Layer 4 of a small transformer language model trained on English Wikipedia (8 layers, counted from 0, width 64).
A neuron's activation on a vector x is GELU(weights . x), where the dot is the dot product.

Input weights of the MLP neurons that the questions are about. A number n stands for (n - 500) times 0.0013.
n3: 763 588 428 613 599 422 379 648 390 565 414 328 366 287 534 572 214 439 439 398 571 435 285 404 297 399 478 638 555 472 248 783 605 391 602 658 427 520 469 793 116 641 493 510 646 506 415 672 483 540 529 462 505 468 595 530 411 455 540 684 320 545 505 452
n13: 344 589 667 775 545 665 567 596 540 310 264 563 538 485 778 710 481 620 346 495 646 453 460 458 525 466 573 801 375 347 318 545 468 518 560 663 402 673 576 451 418 364 392 315 451 522 459 591 613 524 403 297 488 506 397 196 453 465 577 385 584 228 646 601
n38: 377 300 347 745 591 563 483 830 606 709 467 583 414 635 229 681 549 465 343 594 855 556 545 531 348 417 413 506 568 475 468 346 732 394 365 540 649 556 300 533 390 579 415 455 622 560 550 458 490 407 575 248 473 760 557 462 297 615 378 702 404 336 404 571
n53: 589 683 517 364 720 638 451 256 484 665 493 640 627 588 692 467 429 492 483 541 500 423 412 625 305 392 364 494 574 599 345 318 556 439 599 701 445 399 669 447 495 557 421 291 494 432 660 484 466 394 518 473 628 537 334 468 430 524 612 587 699 604 621 303
n84: 475 696 520 393 366 427 312 447 469 453 378 283 569 683 239 391 127 569 172 429 368 590 370 483 578 536 480 479 413 564 349 520 629 462 710 501 412 567 558 572 526 610 587 444 507 460 682 527 459 674 460 384 551 570 557 396 590 367 535 377 569 384 444 746
n88: 395 617 651 443 391 477 443 517 323 609 519 175 652 437 476 489 314 433 492 120 533 487 546 799 590 283 643 481 527 368 273 654 461 422 700 311 382 511 548 700 650 263 268 574 508 555 500 937 500 527 387 465 409 414 412 538 440 344 448 370 559 335 509 583
n89: 399 742 496 495 609 594 401 544 520 566 500 424 484 498 430 499 554 633 497 561 738 188 607 613 561 460 630 552 475 483 677 689 597 314 326 463 601 664 439 380 477 412 647 382 574 702 394 425 584 480 395 335 469 349 437 420 588 470 514 308 456 403 386 549
n90: 490 864 581 472 529 295 241 612 526 547 561 546 534 606 506 747 302 462 355 610 580 652 530 449 269 666 314 593 323 495 398 826 570 442 626 460 589 381 697 451 423 405 588 426 391 702 629 497 384 391 250 724 474 406 523 481 524 655 482 640 431 554 590 454
n93: 461 511 385 612 468 752 530 717 401 671 443 451 396 742 401 325 504 463 339 613 645 448 500 477 651 376 441 467 649 534 565 409 311 464 608 398 518 510 380 400 511 563 425 619 430 594 528 397 622 579 430 581 666 548 508 390 462 585 514 610 627 349 567 616
n104: 388 330 428 629 432 727 520 520 307 574 308 430 444 647 543 326 313 479 515 648 544 581 620 288 388 660 409 482 453 466 272 652 406 538 589 590 369 530 547 475 407 731 357 336 478 915 482 361 394 645 756 389 551 491 562 592 640 661 497 581 589 548 467 493
n113: 382 544 429 524 366 473 578 263 562 471 478 439 519 682 549 352 499 530 289 461 506 693 632 458 584 318 660 581 444 554 513 440 482 247 626 566 643 563 144 495 604 405 632 561 391 381 397 505 530 614 578 427 725 542 416 433 454 437 384 296 367 618 379 591
n114: 392 588 460 568 717 851 349 747 446 434 597 599 590 595 441 536 336 555 578 507 470 491 297 547 242 263 621 377 389 343 556 560 329 534 553 482 493 468 470 486 504 572 430 739 340 639 538 556 494 434 481 486 332 492 359 545 316 475 603 627 531 544 329 480
n118: 711 483 312 363 563 528 612 548 306 498 375 390 269 548 612 527 513 397 381 483 642 593 755 572 490 587 404 741 588 383 512 561 186 569 381 701 550 462 497 547 439 323 864 421 491 630 801 557 658 399 338 401 498 451 602 441 415 593 427 315 466 579 484 626
n132: 326 404 574 481 708 533 539 377 613 582 430 603 425 620 485 735 503 271 435 713 376 560 488 764 389 528 465 465 451 407 289 463 439 542 278 474 454 558 655 511 632 137 441 364 529 433 630 547 527 360 550 506 413 669 565 500 416 497 519 601 607 414 506 523
n139: 722 562 282 618 466 497 452 479 220 365 469 494 491 482 523 352 575 669 618 254 533 493 581 646 519 268 477 575 625 507 425 515 518 338 567 561 657 602 216 505 474 573 430 411 550 636 527 536 571 370 445 235 564 479 533 382 395 521 373 369 363 634 467 526
n149: 615 587 387 462 747 849 571 380 426 289 626 614 380 405 417 496 596 644 509 503 458 668 550 564 528 703 496 542 436 279 604 347 37 472 474 462 434 442 753 459 621 318 378 385 415 658 485 539 563 450 459 560 435 439 430 387 523 520 529 382 660 418 456 609
n154: 484 592 687 666 419 262 831 497 692 460 569 362 365 505 426 552 702 350 363 607 674 487 507 455 476 475 500 492 562 399 434 393 588 621 546 641 633 309 612 610 378 396 396 521 533 394 496 348 416 386 623 730 380 672 470 447 487 301 368 575 818 367 516 481
n155: 530 634 654 430 478 341 452 830 413 424 498 497 155 462 691 640 442 646 408 526 589 596 540 206 462 259 404 966 170 478 476 423 396 320 482 617 509 803 557 667 477 380 490 580 384 382 457 823 696 438 108 537 543 724 664 342 484 696 430 521 256 523 612 862
n188: 415 628 439 677 566 725 427 252 389 492 520 148 503 473 424 522 382 586 340 476 662 674 632 560 547 655 406 573 334 482 368 383 515 624 617 419 280 423 521 578 426 250 388 544 555 592 580 504 600 440 518 444 525 451 770 382 273 698 686 554 599 492 425 487
n191: 544 439 710 501 691 570 497 789 445 697 589 349 352 513 416 560 478 535 423 366 666 413 535 380 422 511 477 514 469 353 742 373 529 477 441 568 450 364 452 631 456 501 767 627 346 644 429 634 624 537 193 481 448 458 464 452 481 484 326 527 248 510 385 676
n221: 453 336 503 435 383 690 377 286 704 348 325 476 547 680 651 507 442 404 552 527 341 535 451 596 526 618 492 426 276 552 501 651 354 600 327 615 383 592 400 486 598 539 570 383 474 474 582 705 542 545 357 663 555 641 620 537 452 461 199 344 429 329 516 696
n233: 665 479 372 492 564 396 573 798 371 544 667 340 480 597 516 546 509 403 484 646 417 448 541 742 392 510 615 258 522 486 330 577 480 713 455 337 402 449 515 398 393 470 317 507 546 666 546 497 730 370 559 469 561 349 433 465 382 478 532 519 476 218 502 501
n236: 563 624 352 529 367 379 302 524 550 600 615 443 437 602 594 434 423 630 446 451 454 619 692 363 351 434 411 429 573 228 554 524 542 559 620 695 308 601 680 454 312 457 380 182 634 677 505 612 685 231 398 422 433 431 638 645 510 401 418 297 725 238 175 439
n243: 479 566 511 437 521 671 401 643 569 551 579 651 624 521 356 749 445 598 566 557 292 542 517 550 410 331 734 352 551 458 393 539 708 443 500 321 672 485 563 334 667 401 342 808 413 507 349 390 492 399 615 440 324 641 477 460 403 513 638 617 427 769 404 402
n251: 525 413 356 465 625 632 407 464 294 655 420 338 707 509 557 451 263 495 506 333 679 539 462 428 570 547 458 520 522 564 409 797 313 614 472 337 695 835 768 637 372 682 589 548 584 404 405 579 619 308 464 307 863 756 790 600 143 686 485 677 346 550 383 438
n253: 643 606 523 619 514 514 252 502 537 545 87 485 383 474 556 699 582 806 406 407 402 550 412 474 488 687 654 697 267 459 337 346 638 552 582 480 331 575 431 582 313 455 452 409 785 403 269 720 401 536 268 449 556 665 525 434 647 521 378 559 428 349 443 634
n254: 359 461 593 404 403 509 634 369 732 619 416 358 504 687 509 508 226 266 358 530 535 544 411 607 451 503 697 467 432 260 456 752 852 502 629 531 436 834 413 464 451 394 362 351 675 538 306 520 395 435 545 461 723 506 347 423 539 402 387 578 567 543 360 356

Each question shows a token from some text and the vector x that enters the MLP there. A number n stands for (n - 500) times 0.01.

"), American": 513 633 619 632 324 500 422 587 520 455 530 473 468 530 573 422 500 509 595 649 650 456 492 459 467 445 288 542 417 549 612 501 682 636 583 491 325 440 395 506 527 592 425 498 481 256 435 602 489 562 401 442 441 387 359 644 554 543 410 609 532 423 579 444
Which neuron fires most, and how strongly? n155, at about 1.3

"\n": 543 560 540 515 556 500 440 551 474 510 584 464 465 601 547 289 392 510 522 385 655 380 482 554 483 498 488 607 421 754 597 551 500 720 475 490 299 436 499 449 303 536 579 470 572 493 641 558 566 460 408 409 385 356 474 710 572 547 449 519 436 392 433 443
Which of these neurons fires most? n236

" pm": 514 503 514 423 551 595 549 514 624 389 483 598 475 586 516 542 450 449 517 496 530 476 427 546 599 491 343 480 542 484 537 525 533 663 701 492 397 641 522 376 497 420 468 356 531 481 515 315 498 422 416 485 376 356 288 863 495 473 555 498 651 464 474 484
The three highest activations, in order: n236, n254, n53

"1": 423 561 488 690 400 445 477 494 436 409 472 585 533 547 389 419 507 477 650 523 559 518 379 669 662 450 419 463 453 532 523 484 505 686 648 473 447 521 453 461 595 622 310 567 576 388 342 200 518 488 557 459 533 343 504 662 533 388 525 607 453 534 639 417
Which of these neurons fires most? n93

"|": 438 549 579 621 455 453 508 508 533 434 500 529 507 534 578 378 462 470 570 447 594 337 442 639 628 423 456 663 592 754 449 586 517 587 499 489 399 556 479 316 275 575 566 367 629 322 535 465 382 462 494 422 447 404 355 736 554 581 507 383 527 453 544 540
Which neuron fires most, and how strongly? n89, at about 1.5

"==": 587 634 556 419 477 376 407 529 432 531 591 570 480 469 583 406 524 474 529 394 537 401 444 505 679 459 338 739 565 603 526 524 353 720 645 466 369 479 377 516 329 479 591 448 502 343 655 577 440 471 508 535 558 371 399 595 629 521 424 516 554 497 512 376
Which neuron fires most, and how strongly? n118, at about 1.5

" cm (": 575 469 592 451 333 398 508 469 517 438 471 636 623 547 498 425 430 323 547 681 586 414 429 493 699 374 395 407 514 594 570 534 636 684 571 523 488 468 461 495 403 726 514 469 602 343 476 634 449 290 519 505 449 437 445 661 469 476 498 596 499 455 433 380
Which two neurons fire most, strongest first? n254, n154

" |": 380 549 556 571 405 494 529 470 492 496 547 446 570 559 442 399 495 618 619 534 496 362 506 446 608 372 447 335 472 527 602 520 545 568 611 447 433 451 474 451 633 593 538 703 378 201 432 445 445 601 395 528 577 505 453 827 492 514 350 471 477 442 611 547
Which two neurons fire most, strongest first? n113, n93

"022": 557 534 543 466 497 529 446 563 499 361 481 585 460 549 547 554 423 506 477 466 567 298 438 563 631 590 438 641 569 596 454 542 573 671 628 512 342 577 547 423 366 522 512 376 553 414 485 303 424 576 458 435 516 389 183 738 621 421 449 508 601 401 564 529
Which of these neurons fires most? n13

"M": 454 518 489 521 568 615 520 334 443 414 528 631 481 586 561 590 449 442 585 471 545 467 512 509 708 443 260 484 589 467 653 472 503 687 611 414 408 472 531 414 576 520 545 529 490 477 463 147 384 390 498 561 485 388 350 682 548 499 475 540 527 510 607 455
Which neuron fires most, and how strongly? n53, at about 1.4

",": 478 549 485 719 353 564 504 555 578 468 501 625 512 631 461 391 548 523 610 511 550 441 420 610 612 503 437 432 445 630 491 443 603 587 543 437 568 510 483 507 468 634 398 539 506 154 440 452 289 480 499 446 553 487 284 754 451 470 433 597 417 417 509 444
The three highest activations, in order: n38, n154, n253

"–": 541 572 573 486 470 577 536 369 532 420 610 484 480 687 460 433 400 498 523 486 602 440 415 492 664 516 440 541 403 517 572 535 629 727 691 436 387 298 520 410 454 414 467 492 377 350 537 557 335 475 485 537 582 438 292 657 633 382 522 624 501 528 500 492
Which of these neurons fires most? n254

") ": 447 511 567 493 446 491 482 399 580 455 594 533 470 520 394 309 380 499 497 395 549 443 456 430 650 558 502 394 463 611 670 446 674 580 609 558 322 424 492 610 575 615 479 616 476 356 538 470 376 589 576 660 343 543 478 744 534 385 338 541 377 449 476 630
Which of these neurons fires most? n84

" (born ": 421 596 548 559 303 556 583 362 509 367 488 462 579 488 498 324 463 463 685 519 580 352 549 588 677 472 425 457 335 387 708 525 644 635 601 531 420 451 489 421 577 679 446 492 572 389 463 572 592 487 475 465 433 315 441 642 480 434 468 543 580 428 627 420
The three highest activations, in order: n88, n254, n221

"and": 572 588 429 514 426 474 462 443 465 480 525 649 432 477 462 506 552 538 631 488 541 508 435 596 561 502 330 564 482 652 400 581 585 661 559 497 470 608 497 416 530 625 333 482 672 378 566 96 388 451 476 423 448 388 346 671 493 428 527 566 524 580 535 495
Which of these neurons fires most? n53

" Ber": 547 363 541 546 464 458 431 450 534 495 525 576 517 545 432 336 554 648 782 485 513 519 372 632 496 545 196 462 606 547 473 526 518 622 564 510 464 445 391 430 663 565 416 573 492 477 555 392 566 517 383 553 470 352 416 617 378 465 470 467 602 639 535 479
Which two neurons fire most, strongest first? n139, n53

" a": 559 493 576 540 391 538 428 612 506 541 478 460 543 478 535 384 519 538 637 419 534 384 496 509 530 441 143 383 639 579 595 447 465 630 558 483 432 559 344 609 500 610 516 503 470 309 551 559 477 544 447 552 463 485 561 704 389 470 480 491 469 614 616 399
Which neuron fires most, and how strongly? n251, at about 1.1

" Colin": 348 528 600 454 562 527 605 487 517 496 483 448 468 536 512 453 477 611 684 593 616 347 451 565 469 512 306 583 412 630 684 471 633 573 474 565 444 374 559 432 559 591 535 443 593 404 524 288 548 527 346 412 418 293 300 683 554 548 513 431 568 505 465 482
Which of these neurons fires most? n89

" ==": 590 579 596 437 518 406 487 531 439 510 576 593 505 437 564 410 539 444 555 424 543 424 462 474 724 523 334 742 534 515 480 499 339 750 632 411 285 469 464 558 406 444 468 431 454 402 662 532 510 473 456 558 581 305 409 638 591 446 422 531 573 482 564 440
The three highest activations, in order: n88, n118, n53

" ^{": 629 505 457 599 424 451 448 461 617 495 585 567 562 631 682 361 494 396 611 440 540 505 446 631 593 367 450 537 499 586 419 551 527 725 571 385 320 411 363 400 327 509 487 434 642 372 479 612 395 426 585 491 525 472 483 666 552 409 557 495 569 461 386 410
Which neuron fires most, and how strongly? n236, at about 2.2

"64": 551 484 636 403 547 500 614 475 516 524 552 646 438 654 460 520 455 427 490 654 592 473 359 537 624 510 400 380 495 447 466 492 616 741 650 511 357 395 448 471 485 478 530 460 382 355 460 215 461 551 510 507 574 340 419 591 591 413 527 535 637 358 563 536
Which neuron fires most, and how strongly? n154, at about 2.8

" cart": 618 482 493 564 447 438 470 369 439 485 608 517 465 378 448 400 459 507 545 633 453 512 369 501 554 480 151 456 584 514 542 530 490 697 578 446 382 458 468 570 689 610 613 616 493 457 662 570 412 505 471 615 458 357 398 551 504 519 481 423 517 552 569 532
Which of these neurons fires most? n84

"938": 549 593 507 646 385 445 388 473 415 463 430 624 473 553 453 547 417 464 545 588 606 412 406 561 558 519 403 599 426 492 499 506 646 722 694 444 347 537 561 494 420 587 379 403 526 392 496 349 437 571 429 474 525 393 279 639 624 412 515 600 595 391 670 470
Which two neurons fire most, strongest first? n253, n13

"65": 497 532 552 522 571 498 502 551 516 545 597 615 579 635 323 420 470 463 639 640 598 498 385 602 565 408 402 405 364 575 523 467 735 602 681 428 291 390 476 419 529 588 419 547 373 432 403 298 560 514 427 420 571 402 373 548 539 451 597 501 524 399 623 500
Which of these neurons fires most? n233